Layer 4 of a small transformer language model trained on English Wikipedia (9 layers, counted from 0, width 128).
A neuron's activation on a vector x is GELU(weights . x + bias), where the dot is the dot product.
The model reads these tokens: "ison" " by" " I" "r" "v" "ine" " (b" "ou" "z" "ou" "k" "i" ")" " and" " O" "'" "C" "on" "n" "or" " (" "ac"

The vector x that enters this layer's MLP at each token. A number n stands for n times 0.012.
0 "ison": 15 74 -10 -180 -9 1 -20 -49 -88 132 -49 -94 90 91 -62 21 57 152 97 40 104 49 126 -100 -4 7 -44 9 90 -77 -36 -120 -46 -31 -47 25 -184 -51 -35 -1 -107 12 -38 6 -70 -84 -37 -15 59 68 17 108 -106 45 -71 -126 -97 110 97 -14 20 39 107 -9 -150 94 -16 -19 13 -144 14 -67 -9 51 26 -83 -50 -12 105 35 -75 -48 86 -54 18 -135 9 -96 -28 26 -1 -129 139 120 418 90 34 45 -125 68 -30 69 -8 12 86 35 -80 48 69 -223 1 -15 -26 10 -122 -33 -70 60 -22 175 7 98 26 10 78 -16 37 -71
1 " by": -19 71 72 -148 -68 -28 -3 -84 14 132 -5 -155 121 -32 13 7 25 91 177 -35 -27 36 174 -71 -61 62 -25 13 60 -22 23 -115 -27 62 0 -37 -94 -10 19 115 -123 -63 -13 4 6 -58 48 0 -64 48 -22 87 -81 55 -21 -15 -108 19 70 -26 15 117 100 22 -89 112 3 11 -36 -56 -22 -70 -25 20 -6 -47 -81 -17 25 56 -17 -75 52 -24 77 -218 92 -39 9 -19 36 -42 -49 88 485 -124 79 76 -145 41 -7 18 -8 -7 118 -49 -32 53 101 -161 -5 14 -2 -11 -62 69 -51 10 -62 93 -13 -91 -41 -41 33 22 -13 -104
2 " I": -55 -39 42 -65 -36 34 177 35 -61 -118 26 -76 72 80 -142 -53 -104 107 158 -5 -9 26 36 162 -4 -159 -16 -4 -33 74 -18 81 -34 -36 -4 -97 -92 -161 -27 91 79 -213 -93 198 -64 -39 37 5 16 -153 -11 153 -73 -81 -71 -57 -179 -70 38 12 -44 10 26 61 0 65 31 122 50 101 76 -47 7 12 -65 77 -6 -60 31 11 -41 -70 122 -163 20 -140 -7 6 -5 79 -87 41 111 54 205 -49 293 106 -149 57 0 -13 -33 11 -58 -42 -31 -36 38 -86 -22 -99 -44 43 19 -9 -78 35 -38 125 23 76 19 43 -88 248 83 -136
3 "r": -19 7 8 -83 -64 105 83 -29 -40 -70 -74 4 -123 -43 -273 72 10 6 119 73 80 46 69 -62 -38 -221 -140 -91 -66 149 -35 123 1 20 125 -125 -108 -31 15 -58 -76 72 -68 21 64 -58 -54 58 -99 -60 67 -25 -113 97 -137 36 -41 -104 -114 19 -95 11 105 82 -16 -98 21 -14 -112 226 14 -70 108 102 64 166 85 -28 11 25 45 -69 28 -85 56 -11 -18 94 -4 68 -75 -95 -47 91 127 -29 142 -131 102 40 -23 83 18 187 -140 31 -45 -78 145 -177 5 -92 -95 47 121 61 124 -63 -26 -115 24 115 -64 -6 16 71 58 -77
4 "v": 58 -60 -32 86 -93 -36 -8 -28 -26 -75 -80 -73 -86 36 -114 -14 -120 53 86 -63 -189 0 23 -2 -4 -212 -275 -23 -113 308 15 110 -58 69 87 -67 -54 33 -62 30 -40 107 44 92 110 -18 -35 -47 -67 -74 70 101 -97 95 73 66 -70 -17 39 139 -140 107 135 -26 28 15 3 -5 -120 -34 41 71 21 99 -75 31 4 -121 58 -22 9 6 -3 5 2 19 -12 19 118 33 87 -79 -28 -7 230 -59 60 -136 105 94 39 163 -122 99 -63 168 -55 -281 56 52 -34 11 -227 -11 90 -98 -54 53 -15 140 -10 83 -81 -23 18 12 -39 -10
5 "ine": 2 -5 -41 -93 -14 87 -84 98 -154 22 71 37 64 74 64 -123 -37 45 98 19 4 174 38 -98 -2 -85 -138 55 -205 19 -18 50 -22 -11 41 73 28 -129 -75 -2 -133 86 -101 232 -20 -135 9 -50 -28 -13 102 145 -75 53 42 -21 -76 68 64 8 -27 8 211 -3 -72 -19 -78 -7 -81 1 62 10 -8 -30 -119 -78 -76 -97 66 90 113 -17 238 27 -113 -72 -43 16 93 104 -45 -155 190 63 169 123 21 -69 19 -125 62 -60 -118 64 -84 -4 -198 -90 137 -52 -42 -123 -191 85 -32 -116 23 83 148 71 23 -51 72 -74 -32 140 26 -116
6 " (b": 72 -41 99 -168 -5 36 235 -28 -176 26 91 -171 -25 21 -27 -10 -87 113 221 23 -64 -14 64 -108 114 34 -6 -41 32 77 25 20 -39 28 -52 21 -62 -164 -52 -13 -26 -94 51 67 42 -31 -25 -42 226 -108 25 2 -101 29 -46 84 140 64 24 -33 27 52 0 -137 17 213 88 -168 53 -73 -10 -87 19 66 -83 78 39 -80 45 -33 -54 -25 91 -157 19 -209 -21 21 38 42 -59 60 217 58 236 -45 146 -93 -50 -181 -5 -35 -6 -122 -104 -35 45 43 129 -91 58 55 -51 48 -80 132 20 -31 86 27 77 44 -7 -87 -80 -12 -9 -23
7 "ou": -26 62 -64 76 -103 -53 18 65 -119 56 -26 -25 75 61 -220 -58 -52 23 39 30 -29 180 59 123 -145 -18 -176 -55 -18 133 -35 11 -26 -94 -7 102 -103 -46 -58 126 -79 -118 -89 12 49 -21 -28 -37 60 -5 155 -53 -51 -105 -72 -69 -77 100 -32 -41 11 47 -4 -23 57 21 87 21 -179 -41 64 -13 -54 163 116 60 -59 -83 137 -70 -39 -165 111 -3 -11 -51 -161 75 -35 127 -89 4 -58 108 170 -100 129 6 29 88 -33 -51 8 114 9 -91 46 -27 -56 95 9 -41 16 206 -97 -139 -37 39 -66 208 -50 94 106 60 -95 123 159 -170
8 "z": -52 32 22 13 -84 51 117 118 -29 -1 -43 -52 -16 140 -76 -105 12 137 35 -27 1 96 11 -55 31 -111 -364 29 0 189 27 -54 -48 -60 63 175 -17 -35 -79 90 -8 -4 -164 32 67 -16 13 -166 -1 -21 92 -2 250 114 -92 -50 -157 -27 -18 31 -43 74 86 -11 -8 -71 163 -78 49 -111 61 22 -57 30 64 -4 34 -116 -64 -81 -153 -59 8 -1 -59 -57 -94 -3 35 -32 -216 51 92 152 255 -101 175 -53 -28 55 129 1 -44 42 -141 69 -61 -46 36 44 34 -25 7 -8 90 -172 6 22 86 58 -15 47 9 -86 -31 108 90 -101
9 "ou": 11 -18 -110 -30 -81 -19 55 1 -173 4 -15 -76 105 108 -172 11 55 118 -1 97 -80 254 143 110 -97 23 -151 -40 -96 118 -43 118 -56 -31 -16 56 -64 -135 -50 106 -59 -29 -159 54 113 -74 6 17 -110 -88 62 -20 -170 -163 -44 -53 -154 23 82 -50 41 -21 -43 -30 39 -40 25 -16 -186 -81 114 28 -42 124 -20 80 -40 -131 77 16 5 -112 155 -24 -13 -12 -90 38 -11 100 -76 -13 208 48 248 -74 -16 18 75 51 18 9 -66 153 104 93 -8 -100 -2 13 -9 -153 18 206 -149 -74 48 108 -45 83 11 26 95 72 -76 -8 128 -156
10 "k": 48 104 -36 -95 -152 26 38 46 -131 23 2 -45 -37 45 46 47 -27 226 32 -17 -74 67 142 -103 70 -101 -253 49 -73 164 40 31 -25 39 -30 44 -83 20 -84 42 21 69 -133 21 81 -142 132 -167 -49 -121 70 68 -56 14 -83 -38 -42 -13 24 30 15 -48 -3 10 -28 -89 153 -133 -29 -19 15 65 76 83 67 -6 36 -221 -101 54 -62 -45 108 23 -60 -32 -46 -25 -56 77 -108 -22 364 57 340 -19 -25 -12 -145 -97 -5 52 -51 -40 -158 113 -77 -73 129 -86 43 -38 -4 86 -48 -14 38 24 136 -8 19 81 -76 -28 29 105 89 -156
11 "i": -27 99 -107 -28 -126 -22 -9 54 -77 -7 20 -107 19 131 -178 -28 26 118 60 146 -49 88 156 -183 73 -181 -155 -58 -77 141 -47 60 18 -18 -47 117 5 -53 -20 16 -43 -1 35 122 27 -59 13 -47 7 80 -90 96 -133 22 24 46 -113 -13 -73 16 -31 -3 128 -7 -103 -78 155 -75 -24 -53 33 -6 6 -75 -62 -56 5 -60 27 64 45 50 235 -25 -9 -92 -23 -40 -55 27 -110 -185 267 33 296 33 90 -88 -106 52 125 -80 -122 -165 -57 92 -102 22 14 -151 183 64 3 81 -10 -54 39 45 100 -37 157 28 56 44 51 25 61 -160
12 ")": -55 104 24 -177 -93 -45 125 -16 -55 133 27 -121 16 64 7 -47 28 101 129 105 19 68 110 -47 -123 19 -45 -19 80 5 -36 -36 -36 42 -43 -80 -88 -39 42 128 -56 -5 80 113 84 -33 0 -22 6 -8 -50 73 -153 47 -39 -36 -110 53 55 -17 76 82 92 65 -124 -3 -40 -78 3 -49 35 -36 31 37 -62 -22 -28 -68 88 95 -43 -65 45 -70 -44 -270 11 -32 4 6 17 -133 -84 98 461 -17 86 28 -72 -48 23 -49 -24 -37 67 -2 -23 18 -46 -225 -11 63 -24 -14 -76 -17 -38 -47 32 137 41 117 11 11 64 90 29 -109
13 " and": -76 27 97 -184 -78 73 -3 -89 -70 105 -23 -99 126 -21 35 -70 38 50 89 -3 20 119 93 -44 -94 11 6 20 48 17 -5 31 -8 10 -101 65 -67 105 83 184 -183 -18 -63 61 -12 36 -36 30 68 -16 15 62 -101 -30 -79 38 -47 -25 65 -21 27 52 97 -7 -124 32 37 -7 -42 -101 68 -62 -7 117 -8 61 -33 -46 49 39 -39 -141 7 -84 92 -262 48 -6 -3 -44 48 -18 -17 123 429 -65 51 64 -106 8 6 -15 -26 -29 28 -38 -58 96 63 -210 -45 17 -50 -27 -28 -29 16 -4 -6 13 1 -79 18 52 -6 64 -21 -116
14 " O": -17 -27 133 -54 -35 -9 97 -17 -75 -57 2 -144 83 147 -175 -56 -206 57 2 -41 54 117 116 -1 37 -56 -71 14 1 184 41 120 52 10 -80 79 -49 -42 57 42 -121 -84 -173 91 -68 -138 94 162 10 -178 -20 -23 -160 -81 -89 -90 -217 -27 52 -111 -64 60 34 124 32 109 -20 90 -23 46 93 -80 66 -5 -7 18 -37 24 -36 -43 6 -72 100 -167 39 -114 -29 -47 45 129 -79 -29 40 20 297 40 208 -12 -53 -66 20 -46 -93 34 -69 74 15 -58 81 45 -23 -16 12 106 18 61 67 -116 -15 84 -37 23 44 -62 -25 68 170 -86
15 "'": 53 18 -55 133 -10 -11 86 104 -44 -40 37 -81 -16 16 -211 -77 -131 61 12 -14 -39 -110 259 32 9 -45 -105 -25 -75 12 -37 37 -43 -58 39 -161 -259 35 64 47 -98 -97 -134 184 -19 -2 41 27 73 -245 11 113 87 75 -105 99 16 47 30 -15 36 70 40 7 92 -60 81 -101 -58 82 42 -46 117 172 23 26 119 -89 88 30 -68 -54 26 -77 -65 -104 -9 15 204 -16 -148 -122 -11 29 12 15 174 110 79 106 -28 -164 -25 11 -180 98 -78 31 -12 -9 14 -126 -368 27 -35 -121 -47 -28 24 99 5 -2 50 51 41 246 -10 -16
16 "C": 33 -85 108 5 -68 7 97 -26 -53 36 -33 -34 -34 46 -130 -45 -111 120 107 -119 -138 -39 -37 46 53 -195 -87 -28 59 135 69 52 94 -176 35 12 -8 -11 32 52 72 -22 -27 145 48 -74 -51 -114 26 -75 71 -33 -184 -80 98 56 -53 84 62 -29 -80 -9 101 -99 -59 39 36 -48 20 59 134 5 11 -42 45 41 97 157 90 149 -2 -194 74 -173 -118 -126 -40 -5 32 118 -111 96 65 23 205 103 77 -16 -105 30 -57 -122 -91 116 -176 -25 9 -8 172 -60 -86 59 -141 49 5 -47 -46 -92 73 63 52 273 -26 -78 61 36 48 53
17 "on": 108 36 -10 24 -26 -23 -129 56 26 -153 8 -66 22 -85 -163 -29 -93 -32 -22 25 52 114 69 16 19 -149 -177 -41 113 -7 72 -76 155 137 -38 90 84 -113 97 36 16 109 46 -22 37 -84 -29 -182 -44 -155 31 -25 -127 -16 79 99 -130 -32 42 -3 -74 6 152 -110 4 50 43 23 -116 65 92 -131 -26 110 -72 12 -22 43 73 -18 -7 42 28 -109 14 -96 51 80 154 68 49 -113 60 83 81 122 133 27 72 -24 -68 -93 -117 64 -170 -13 7 -48 94 -83 -115 -198 -245 14 150 -225 -81 140 -58 -21 156 177 90 15 -75 81 -18 15
18 "n": 136 16 -21 -142 127 -34 102 -70 -183 -17 -43 -90 -90 -18 -36 -71 -64 73 52 -41 -64 50 -75 -178 119 -232 -229 -16 -45 166 -107 -70 -77 73 21 91 75 10 17 19 59 25 -153 56 57 -35 -64 -21 108 -94 43 -22 -94 -31 143 77 -187 -67 54 -27 -5 40 70 -44 -68 51 -14 -89 -9 8 65 52 131 3 -13 -3 24 -197 94 -84 -35 -125 155 -1 16 44 98 -85 72 185 -45 -38 103 65 153 37 63 44 -75 0 -90 20 -160 91 -30 24 4 -149 60 -3 -26 -33 -99 -7 248 -140 57 45 189 -33 51 122 93 17 -8 154 -95 144
19 "or": 119 11 -39 -79 29 58 17 50 -193 83 -32 -41 48 143 -57 8 -56 74 78 169 -13 138 -54 -41 94 -181 -132 -2 -74 41 60 3 -3 -22 -37 47 -118 -84 -28 -25 -21 6 -41 118 199 -219 -98 53 19 -21 -57 -22 -157 81 58 106 -96 -134 133 -104 -12 37 45 -16 -24 34 40 49 -7 -13 208 -94 119 57 -49 -4 -24 -24 168 -21 -12 117 69 75 37 -16 -13 -57 -12 60 6 -111 75 170 77 47 -78 -141 -84 -64 -88 -91 -165 44 -5 41 -171 -226 81 5 -39 -52 -139 35 11 -148 -50 199 -44 -34 77 146 75 -102 -43 54 26 32
20 " (": -23 -1 50 -140 -41 -25 116 -154 -253 76 131 -70 -83 157 -6 -7 -7 64 86 62 -50 34 90 -26 28 -24 -11 -39 -14 68 90 64 -18 99 -76 12 -57 -116 57 82 -112 -78 33 54 118 -8 57 -1 205 -176 -88 23 -83 -15 19 22 9 -9 -17 -88 -29 44 140 -134 -61 220 55 -114 67 -19 -41 8 66 57 -74 89 -156 -80 43 27 26 -97 -63 -137 29 -140 -45 -13 -42 22 -82 -8 143 149 250 -77 79 -4 5 -90 -39 -146 -34 -14 -101 -19 33 63 86 -71 187 81 -120 23 25 139 -17 8 56 -18 101 35 -30 -128 -74 -4 74 82
21 "ac": 108 -70 -14 29 -169 10 82 -74 -92 10 165 -53 -45 -45 -190 -55 -165 10 149 50 50 55 116 -13 191 -183 -41 7 70 -37 66 0 78 -102 50 19 -40 -8 64 200 -92 -85 -19 158 -15 -77 -75 65 64 -58 27 -69 -14 -20 -127 100 -46 -28 39 11 -145 85 -4 -28 -37 35 68 37 -40 -17 68 61 26 -56 40 144 -110 39 -11 101 -50 -78 -4 -18 -146 -33 35 -129 82 36 -44 10 -74 28 176 -18 -24 104 -87 77 -1 -11 7 193 -198 -41 -41 -73 171 -61 25 105 -209 -62 -183 68 84 -10 -23 97 148 72 -103 -120 82 -25 91 68

Each question shows the input weights of one neuron of the MLP. A number n stands for n times 0.003.

n243 (bias -0.047): -17 71 110 52 105 -20 15 136 2 35 33 36 -2 23 20 45 -26 -31 -82 -36 -7 -55 -5 -22 -61 -44 -23 18 -5 -20 86 -89 74 16 -46 -39 -51 41 -17 33 -48 25 -55 92 -61 42 -11 104 -7 -38 -25 3 -42 -32 -80 88 68 -11 -2 -75 -39 79 -28 -7 -29 -88 -62 -78 2 74 -10 9 -9 69 -11 95 -99 88 -90 116 58 48 60 -47 -11 -47 -32 -66 48 -33 -57 -30 -29 17 -45 25 -132 -2 57 -110 21 67 22 -32 0 89 106 69 -54 10 14 -25 -51 43 32 -16 133 -73 -3 55 40 -36 114 -90 -49 -98 60 39
Its three highest activations, in order, are on tokens 15 "'", 14 " O", 21 "ac"

n277 (bias -0.141): 31 22 -7 28 -100 0 99 54 -33 80 -54 -34 -101 -7 32 -40 -178 -113 4 115 110 -22 -88 86 90 -35 -29 -71 76 -112 -14 -51 -76 -56 -33 -30 -7 -22 -56 -6 -33 -38 47 19 35 9 56 42 32 29 -99 48 -11 -39 11 -11 -40 82 39 -2 15 -112 11 31 -92 -85 -78 80 -89 -83 -87 49 17 41 24 100 -25 34 81 16 20 37 44 22 -64 -5 15 24 -8 -5 21 13 40 0 110 47 -5 41 91 0 -9 211 7 -64 -65 6 56 -6 -86 47 24 -79 -98 -98 -60 92 39 -16 -38 -43 -20 25 12 -45 21 -9 -23 -103
Which token does this neuron like most? 21 "ac"

n341 (bias -0.015): 50 -87 -7 -15 55 66 -45 53 8 -104 49 51 -12 23 32 -12 29 3 -14 32 -72 -30 -41 -31 96 -11 -47 -63 -81 38 60 -106 -81 34 5 49 -52 30 90 -193 -19 16 -44 -7 0 29 87 13 -40 -18 18 -16 -18 -53 49 3 -7 138 7 -118 -43 22 130 0 -4 -78 -81 -51 43 57 35 -11 52 59 7 39 -113 -8 -7 67 -30 60 -43 -6 -7 33 -65 19 -23 -9 -70 48 36 -126 20 49 28 -77 -72 160 -67 18 -7 32 65 19 -51 -31 -37 90 -2 -32 14 11 -5 53 40 45 -57 5 -51 49 55 131 109 -37 -35 -27
Which token does this neuron like most? 4 "v"

n232 (bias -0.067): -105 -2 -44 -26 2 -11 61 14 40 -19 -45 -97 -24 28 -100 66 -42 -27 -60 -108 -114 -15 64 -16 -49 -54 -3 17 100 41 -75 65 -118 0 54 -45 -18 94 -13 54 -83 57 79 7 42 44 -14 22 5 -89 43 55 -63 38 -84 11 -83 -40 8 38 -51 -26 -34 -64 156 -14 -21 55 54 56 -35 18 26 18 -172 -8 -35 -17 71 5 -21 51 -25 -25 8 22 -12 -55 -41 -50 69 8 76 20 61 78 -2 82 -8 -3 2 78 54 -39 19 -18 2 42 66 57 -25 50 62 51 -45 -16 91 -17 30 46 65 -2 50 -50 -22 -82 69 -10
Its three highest activations, in order, are on tokens 4 "v", 14 " O", 9 "ou"

n30 (bias -0.097): -110 45 14 -75 -94 -6 74 162 28 111 -29 -31 -106 156 -8 -80 -111 -17 -31 -11 21 37 6 -82 39 2 120 -14 86 32 -69 -40 -50 -50 60 -31 -10 -10 -92 72 -25 33 0 74 -47 -16 24 22 -35 -111 37 -29 26 -81 97 4 -18 31 52 50 -97 -44 -13 103 20 -35 -54 -28 -2 90 -15 10 74 133 31 -79 -61 24 145 -50 158 -48 -16 -11 52 41 47 -35 -43 -149 73 16 29 54 -55 -44 11 -32 39 58 -66 128 -63 -7 -44 47 32 42 -22 -82 -51 47 114 -42 -118 -19 27 -43 -38 2 134 -30 33 -84 -32 -45 -17 9
On which token does it fire most, and how strongly? 12 ")", at about 1.5

n261 (bias -0.046): 21 -18 -71 -26 7 -113 2 -60 -9 20 -99 -21 -200 42 22 -114 21 -139 -22 25 -66 39 29 49 72 10 80 -31 27 9 63 -68 -26 64 67 -4 29 69 32 78 53 44 22 30 10 40 17 -12 26 30 -105 -61 -10 -39 -6 43 -22 83 -81 31 -7 82 7 -10 -77 48 34 28 -13 -29 -52 -161 71 -36 8 76 78 -7 17 11 121 26 35 -69 76 45 -82 14 -2 9 42 -4 -53 -54 -66 85 42 -50 -65 52 -7 2 12 -2 83 -9 -21 110 12 39 -122 -114 -23 -106 53 -34 33 136 -74 25 -25 55 -114 -17 2 33 -14 72
Which token does this neuron like most? 17 "on"

n17 (bias -0.085): 63 103 -30 -55 -33 -33 120 78 -57 37 64 -46 28 95 -100 26 -26 -71 5 -5 -74 -11 -75 2 11 -17 39 5 -19 -35 -59 -87 -65 5 102 40 11 18 46 -45 5 -29 2 -31 15 12 -56 -88 75 22 -7 -56 9 -4 33 33 48 11 -74 -54 38 -98 -88 -63 -47 40 45 -16 40 93 -55 -22 111 -41 87 10 97 52 -79 -111 17 52 29 12 82 17 -4 0 -24 11 23 159 -68 -71 -21 117 21 -38 -46 52 -141 -17 -24 -63 2 -40 26 161 118 62 -86 69 2 42 29 -47 -20 -29 -95 50 44 61 26 0 107 65 14 -53
Its three highest activations, in order, are on tokens 16 "C", 6 " (b", 18 "n"

n87 (bias -0.029): 21 -64 -4 -20 -2 -24 46 -2 91 105 13 -61 45 -38 36 73 21 -12 -12 -36 -5 31 -37 44 -76 -15 -41 -10 2 37 -98 70 -44 -10 -7 43 7 43 66 85 -64 55 52 -42 28 -13 -63 3 -51 0 51 68 -115 -81 13 84 -10 43 54 -64 -27 82 -98 104 4 107 -22 41 5 -100 -20 102 -24 68 -25 -10 -9 -22 -73 33 26 117 -23 -111 9 92 -75 46 56 -87 71 -18 19 11 -66 58 -43 27 52 49 126 -59 -87 27 15 -85 -95 -78 59 -37 -43 40 -13 22 -72 -61 -61 2 127 30 58 -43 95 -77 -35 -10 -129 -15
On which token does it fire most, and how strongly? 4 "v", at about 3

n15 (bias -0.178): 33 -20 35 5 78 -108 0 9 52 2 63 17 6 -92 -22 -74 75 -40 -77 11 110 -150 0 -2 -4 -73 -29 -30 -27 -113 62 113 -33 51 -68 -24 81 27 -60 -51 153 46 67 32 35 148 10 -20 4 -73 -51 43 -36 81 4 -79 11 -28 -20 29 -6 23 -86 -145 65 13 47 128 -108 -20 129 48 137 -8 34 -49 8 -39 23 15 -36 -15 27 64 80 -71 28 33 -59 4 -13 -70 -15 -118 53 148 66 77 -44 196 29 -36 -36 21 73 -16 -90 -37 27 -54 80 44 -73 4 -75 21 43 -38 -17 45 -19 19 -11 -75 64 -79 -9 83
Its three highest activations, in order, are on tokens 21 "ac", 15 "'", 4 "v"

n465 (bias -0.130): -19 43 0 8 -5 2 -30 41 -27 26 -75 101 145 51 -7 -9 101 -87 46 -93 -107 -51 0 -12 -61 -15 -45 126 -9 43 61 -66 29 -30 16 -4 58 -69 -110 -47 109 -54 -20 52 -39 8 -92 -34 36 -73 36 33 154 46 -69 5 -34 -40 -14 -18 -44 70 53 37 -17 83 153 -16 -59 7 -53 77 -106 20 8 -91 32 10 -66 -106 -38 -46 101 77 45 10 45 -8 -13 -60 -82 57 -81 48 23 -39 2 16 -29 -25 -88 -19 -34 14 132 -80 -58 36 -15 138 14 13 -88 -39 20 12 81 61 -56 40 32 9 -82 -31 -2 16 31 -14
Its two highest activations, in order, are on tokens 8 "z", 7 "ou"

n240 (bias -0.067): -181 -23 67 30 -3 26 107 5 -98 -20 -33 22 -27 19 24 -8 20 -103 27 69 14 -35 -41 -49 24 -26 -29 -33 -7 -34 108 52 -71 -108 -22 -14 -33 -14 34 -67 9 3 -143 129 5 -43 -56 99 26 59 12 -10 12 -61 105 -52 75 -99 2 39 37 29 -61 -6 -25 -76 62 -40 99 49 -61 -21 -21 19 96 -18 -67 25 65 80 -13 -29 -102 48 19 67 -14 39 41 -88 98 -40 -66 32 -22 -35 28 19 0 -5 -93 69 -18 21 9 -96 -23 94 -43 44 -136 -2 36 -29 28 -29 -59 45 100 3 12 10 63 -14 2 -53 30 73
On which token does it fire most, and how strongly? 19 "or", at about 0.98

n175 (bias -0.040): -41 34 -57 -28 125 -34 17 -37 -8 14 -43 12 -25 107 14 0 -113 46 -155 43 22 114 85 140 -30 -41 -3 -3 48 -71 -16 45 0 -56 -5 79 -44 -17 -23 -15 14 27 -26 -48 16 -61 30 5 34 -51 78 3 -39 53 -81 48 54 -55 -55 12 81 125 -32 49 -44 72 61 32 23 -73 -21 -16 79 34 -13 -52 27 -32 37 -93 79 43 -24 80 -42 -21 22 -9 35 -25 -55 110 -177 -15 25 -25 -76 7 -58 -13 13 47 -6 -36 -12 7 5 117 -2 51 46 12 -23 16 -3 96 3 98 97 -72 20 0 -21 -32 2 -57 -25 7
On which token does it fire most, and how strongly? 20 " (", at about 1.4

n446 (bias -0.088): 125 -57 34 35 -91 5 -139 0 -26 26 -40 92 -34 -26 62 2 138 65 68 -25 -91 40 -9 95 -20 -3 -11 -101 -5 -26 19 -87 50 39 -25 -29 33 93 39 29 -58 -37 -51 13 92 8 -34 -22 -7 -68 3 57 -37 35 -40 20 26 -44 -35 -33 22 34 16 -5 -92 82 -26 -150 56 -22 -49 96 -139 -33 181 -2 32 28 -70 25 -93 -2 -2 44 -45 -38 2 23 32 71 0 37 105 -9 -2 34 -40 42 58 49 -54 -37 57 19 32 -35 123 39 39 -2 -64 -53 -85 24 -92 77 -75 -129 -9 54 37 -51 -36 174 24 -40 39 -7
Which token does this neuron like most? 16 "C"

n360 (bias -0.156): 0 14 36 39 -62 -52 -6 -41 -32 52 119 -14 60 51 -111 -89 -14 -160 -59 26 43 55 -36 -79 9 49 -30 46 37 -20 -38 33 0 103 70 -86 0 52 9 -122 -62 -37 4 -11 -78 -120 13 3 -55 6 -16 -38 -16 117 -27 -88 -19 38 -5 -23 -118 -5 -30 -7 -7 37 -99 -13 50 -15 -105 59 35 79 19 12 -47 59 53 -179 58 15 -23 27 -61 17 -7 -140 15 -4 30 46 69 -91 51 -69 35 -108 -15 0 4 -48 -17 79 97 -58 30 33 35 90 -41 64 6 -46 46 -9 -76 -81 -42 -43 25 114 31 67 97 -33 -16 -23
Its two highest activations, in order, are on tokens 14 " O", 0 "ison"

n284 (bias -0.092): -28 47 80 -3 65 178 58 28 -23 29 -45 29 -44 -6 40 -27 68 -45 108 95 -17 -27 -65 -50 -76 0 30 26 18 43 72 -32 25 59 75 0 47 62 -4 -4 19 9 -30 -46 -104 -69 -43 -11 -61 -58 41 -23 83 93 -82 -29 7 -27 -29 7 -27 95 -6 4 -66 48 62 -47 81 -87 88 -23 14 -47 73 40 75 7 -18 -59 16 -65 92 -133 -17 -147 -115 -46 8 107 -35 21 -13 -32 -195 -51 25 -30 5 75 9 21 38 -29 91 -93 80 44 9 208 -23 -55 -45 -96 -40 -59 4 36 -38 -33 39 35 -20 -30 -50 -2 4 81
On which token does it fire most, and how strongly? 8 "z", at about 2.5

n368 (bias -0.055): -62 72 -45 -19 -104 -50 -68 154 -22 -2 15 7 57 35 78 -42 -47 23 -36 -18 -59 90 52 76 -25 131 53 -12 -23 -9 -32 -167 36 93 2 -63 -15 33 95 109 50 72 -37 -4 -24 24 46 43 -2 -108 -23 -120 -40 -4 -33 57 -35 52 31 78 4 -46 -56 34 6 -94 30 -59 -21 57 -92 -30 -58 -53 18 57 -149 56 -23 36 -2 -17 11 -24 42 24 -92 -60 -78 7 -56 74 41 99 -77 41 -75 -67 36 -2 -7 -8 75 -28 21 -59 -85 27 2 -47 -157 -91 116 21 -6 -52 77 -4 -5 49 66 -11 12 -72 -66 19 -55 12
Which token does this neuron like most? 9 "ou"

n378 (bias -0.164): 33 -22 110 56 82 15 72 50 -86 87 33 -21 -45 -47 -10 -63 21 -70 -8 -2 38 94 -66 74 48 5 -8 37 59 4 -32 132 74 45 -74 4 -90 -23 -84 -10 123 -101 -81 24 -106 -67 38 -5 -2 34 -21 119 -15 4 -30 38 52 -37 -113 112 8 -13 -2 11 -67 -20 -4 61 64 106 -93 -14 22 -117 40 57 24 -35 -65 -125 38 22 -4 110 64 48 -71 4 172 19 -33 -16 -82 -25 116 -18 -9 55 -9 10 -66 48 106 -110 -20 63 -41 -131 54 17 95 26 -69 -37 101 -65 -23 41 4 -14 -136 -106 13 12 76 -75 -13 4
Its two highest activations, in order, are on tokens 2 " I", 4 "v"

n502 (bias -0.013): -10 72 -56 -90 -67 40 67 -70 185 -11 26 -69 42 47 36 -92 21 131 23 -139 53 20 32 12 -20 17 -21 -5 -58 -102 -54 -11 -21 -87 -14 -22 -33 -61 25 41 -34 -36 26 -103 52 -66 24 8 -19 99 -74 48 -24 31 2 -65 65 -38 -125 -7 -88 -104 -12 34 -137 7 26 76 -11 -14 91 -22 -140 -32 14 26 -107 -16 -36 -50 -47 37 31 -43 -27 105 -51 -21 -22 -14 94 11 -53 71 -32 -15 35 -11 68 2 -11 44 -24 -52 41 2 -88 -71 -22 78 -54 64 -81 71 -79 34 -11 33 -45 -12 -5 79 36 5 -26 -93 -56 -50
Its two highest activations, in order, are on tokens 0 "ison", 1 " by"

n301 (bias -0.039): 28 32 20 29 71 -52 38 66 19 63 -9 13 -49 -50 7 55 11 -112 -10 -6 30 -79 -109 -33 -91 -25 -30 8 -32 -43 -77 24 5 2 -58 30 38 115 -64 2 -120 -59 -3 -3 -11 46 -35 59 21 7 18 -48 -97 -81 -81 41 -11 49 -122 -18 -73 -104 -109 52 28 97 134 12 -36 0 17 -63 89 -43 37 -138 89 -116 2 44 -58 -53 -10 2 2 13 20 71 19 24 -6 58 55 -25 -2 -2 59 3 27 69 -20 -2 -54 24 9 -32 -38 11 -29 18 -27 56 -9 88 -20 -77 -47 32 11 -60 100 100 29 -18 22 -11 13 -54
Its three highest activations, in order, are on tokens 7 "ou", 18 "n", 16 "C"

n326 (bias -0.143): 2 -28 -106 12 -3 -79 2 -33 -16 -2 -115 76 -68 -40 27 27 31 3 36 -24 -15 -47 -61 -3 53 20 99 -41 130 -14 -21 8 -25 0 40 -57 -28 2 54 92 -115 37 -3 -77 -26 -63 90 -34 56 -24 -78 -42 8 -13 114 54 -2 -44 6 40 -69 -21 7 45 2 -62 46 89 12 -55 -32 -69 -64 -45 89 -53 30 2 99 -23 35 30 -80 -20 51 136 15 138 52 -28 -23 -103 -8 -35 84 67 -64 29 33 -3 30 84 -62 71 -89 -49 -3 -37 9 21 -35 -62 -24 20 -15 -31 -2 120 48 11 0 -5 86 -72 -84 3 -13 61
On which token does it fire most, and how strongly? 17 "on", at about 3.1

n302 (bias 0.001): -63 101 -52 -47 -60 -7 136 93 61 -40 35 85 29 -58 13 -30 13 -30 -71 20 18 92 66 -87 -6 -47 42 -59 38 8 4 -109 60 -48 -111 -52 22 22 35 37 7 77 17 -19 59 51 85 -85 0 -27 64 -149 -66 -56 83 16 75 77 -19 68 -55 60 -35 51 -23 -49 -21 -11 -86 -10 -7 55 -27 33 -34 -100 35 -20 29 -51 -11 -56 -6 -57 53 62 88 -59 -35 -18 24 23 38 116 -199 -16 32 -43 28 -55 74 95 2 -62 -105 11 62 22 -48 0 120 -9 -56 -84 -6 125 -110 14 5 -31 -15 36 65 112 -44 27 -52 -23
Which token does this neuron like most? 17 "on"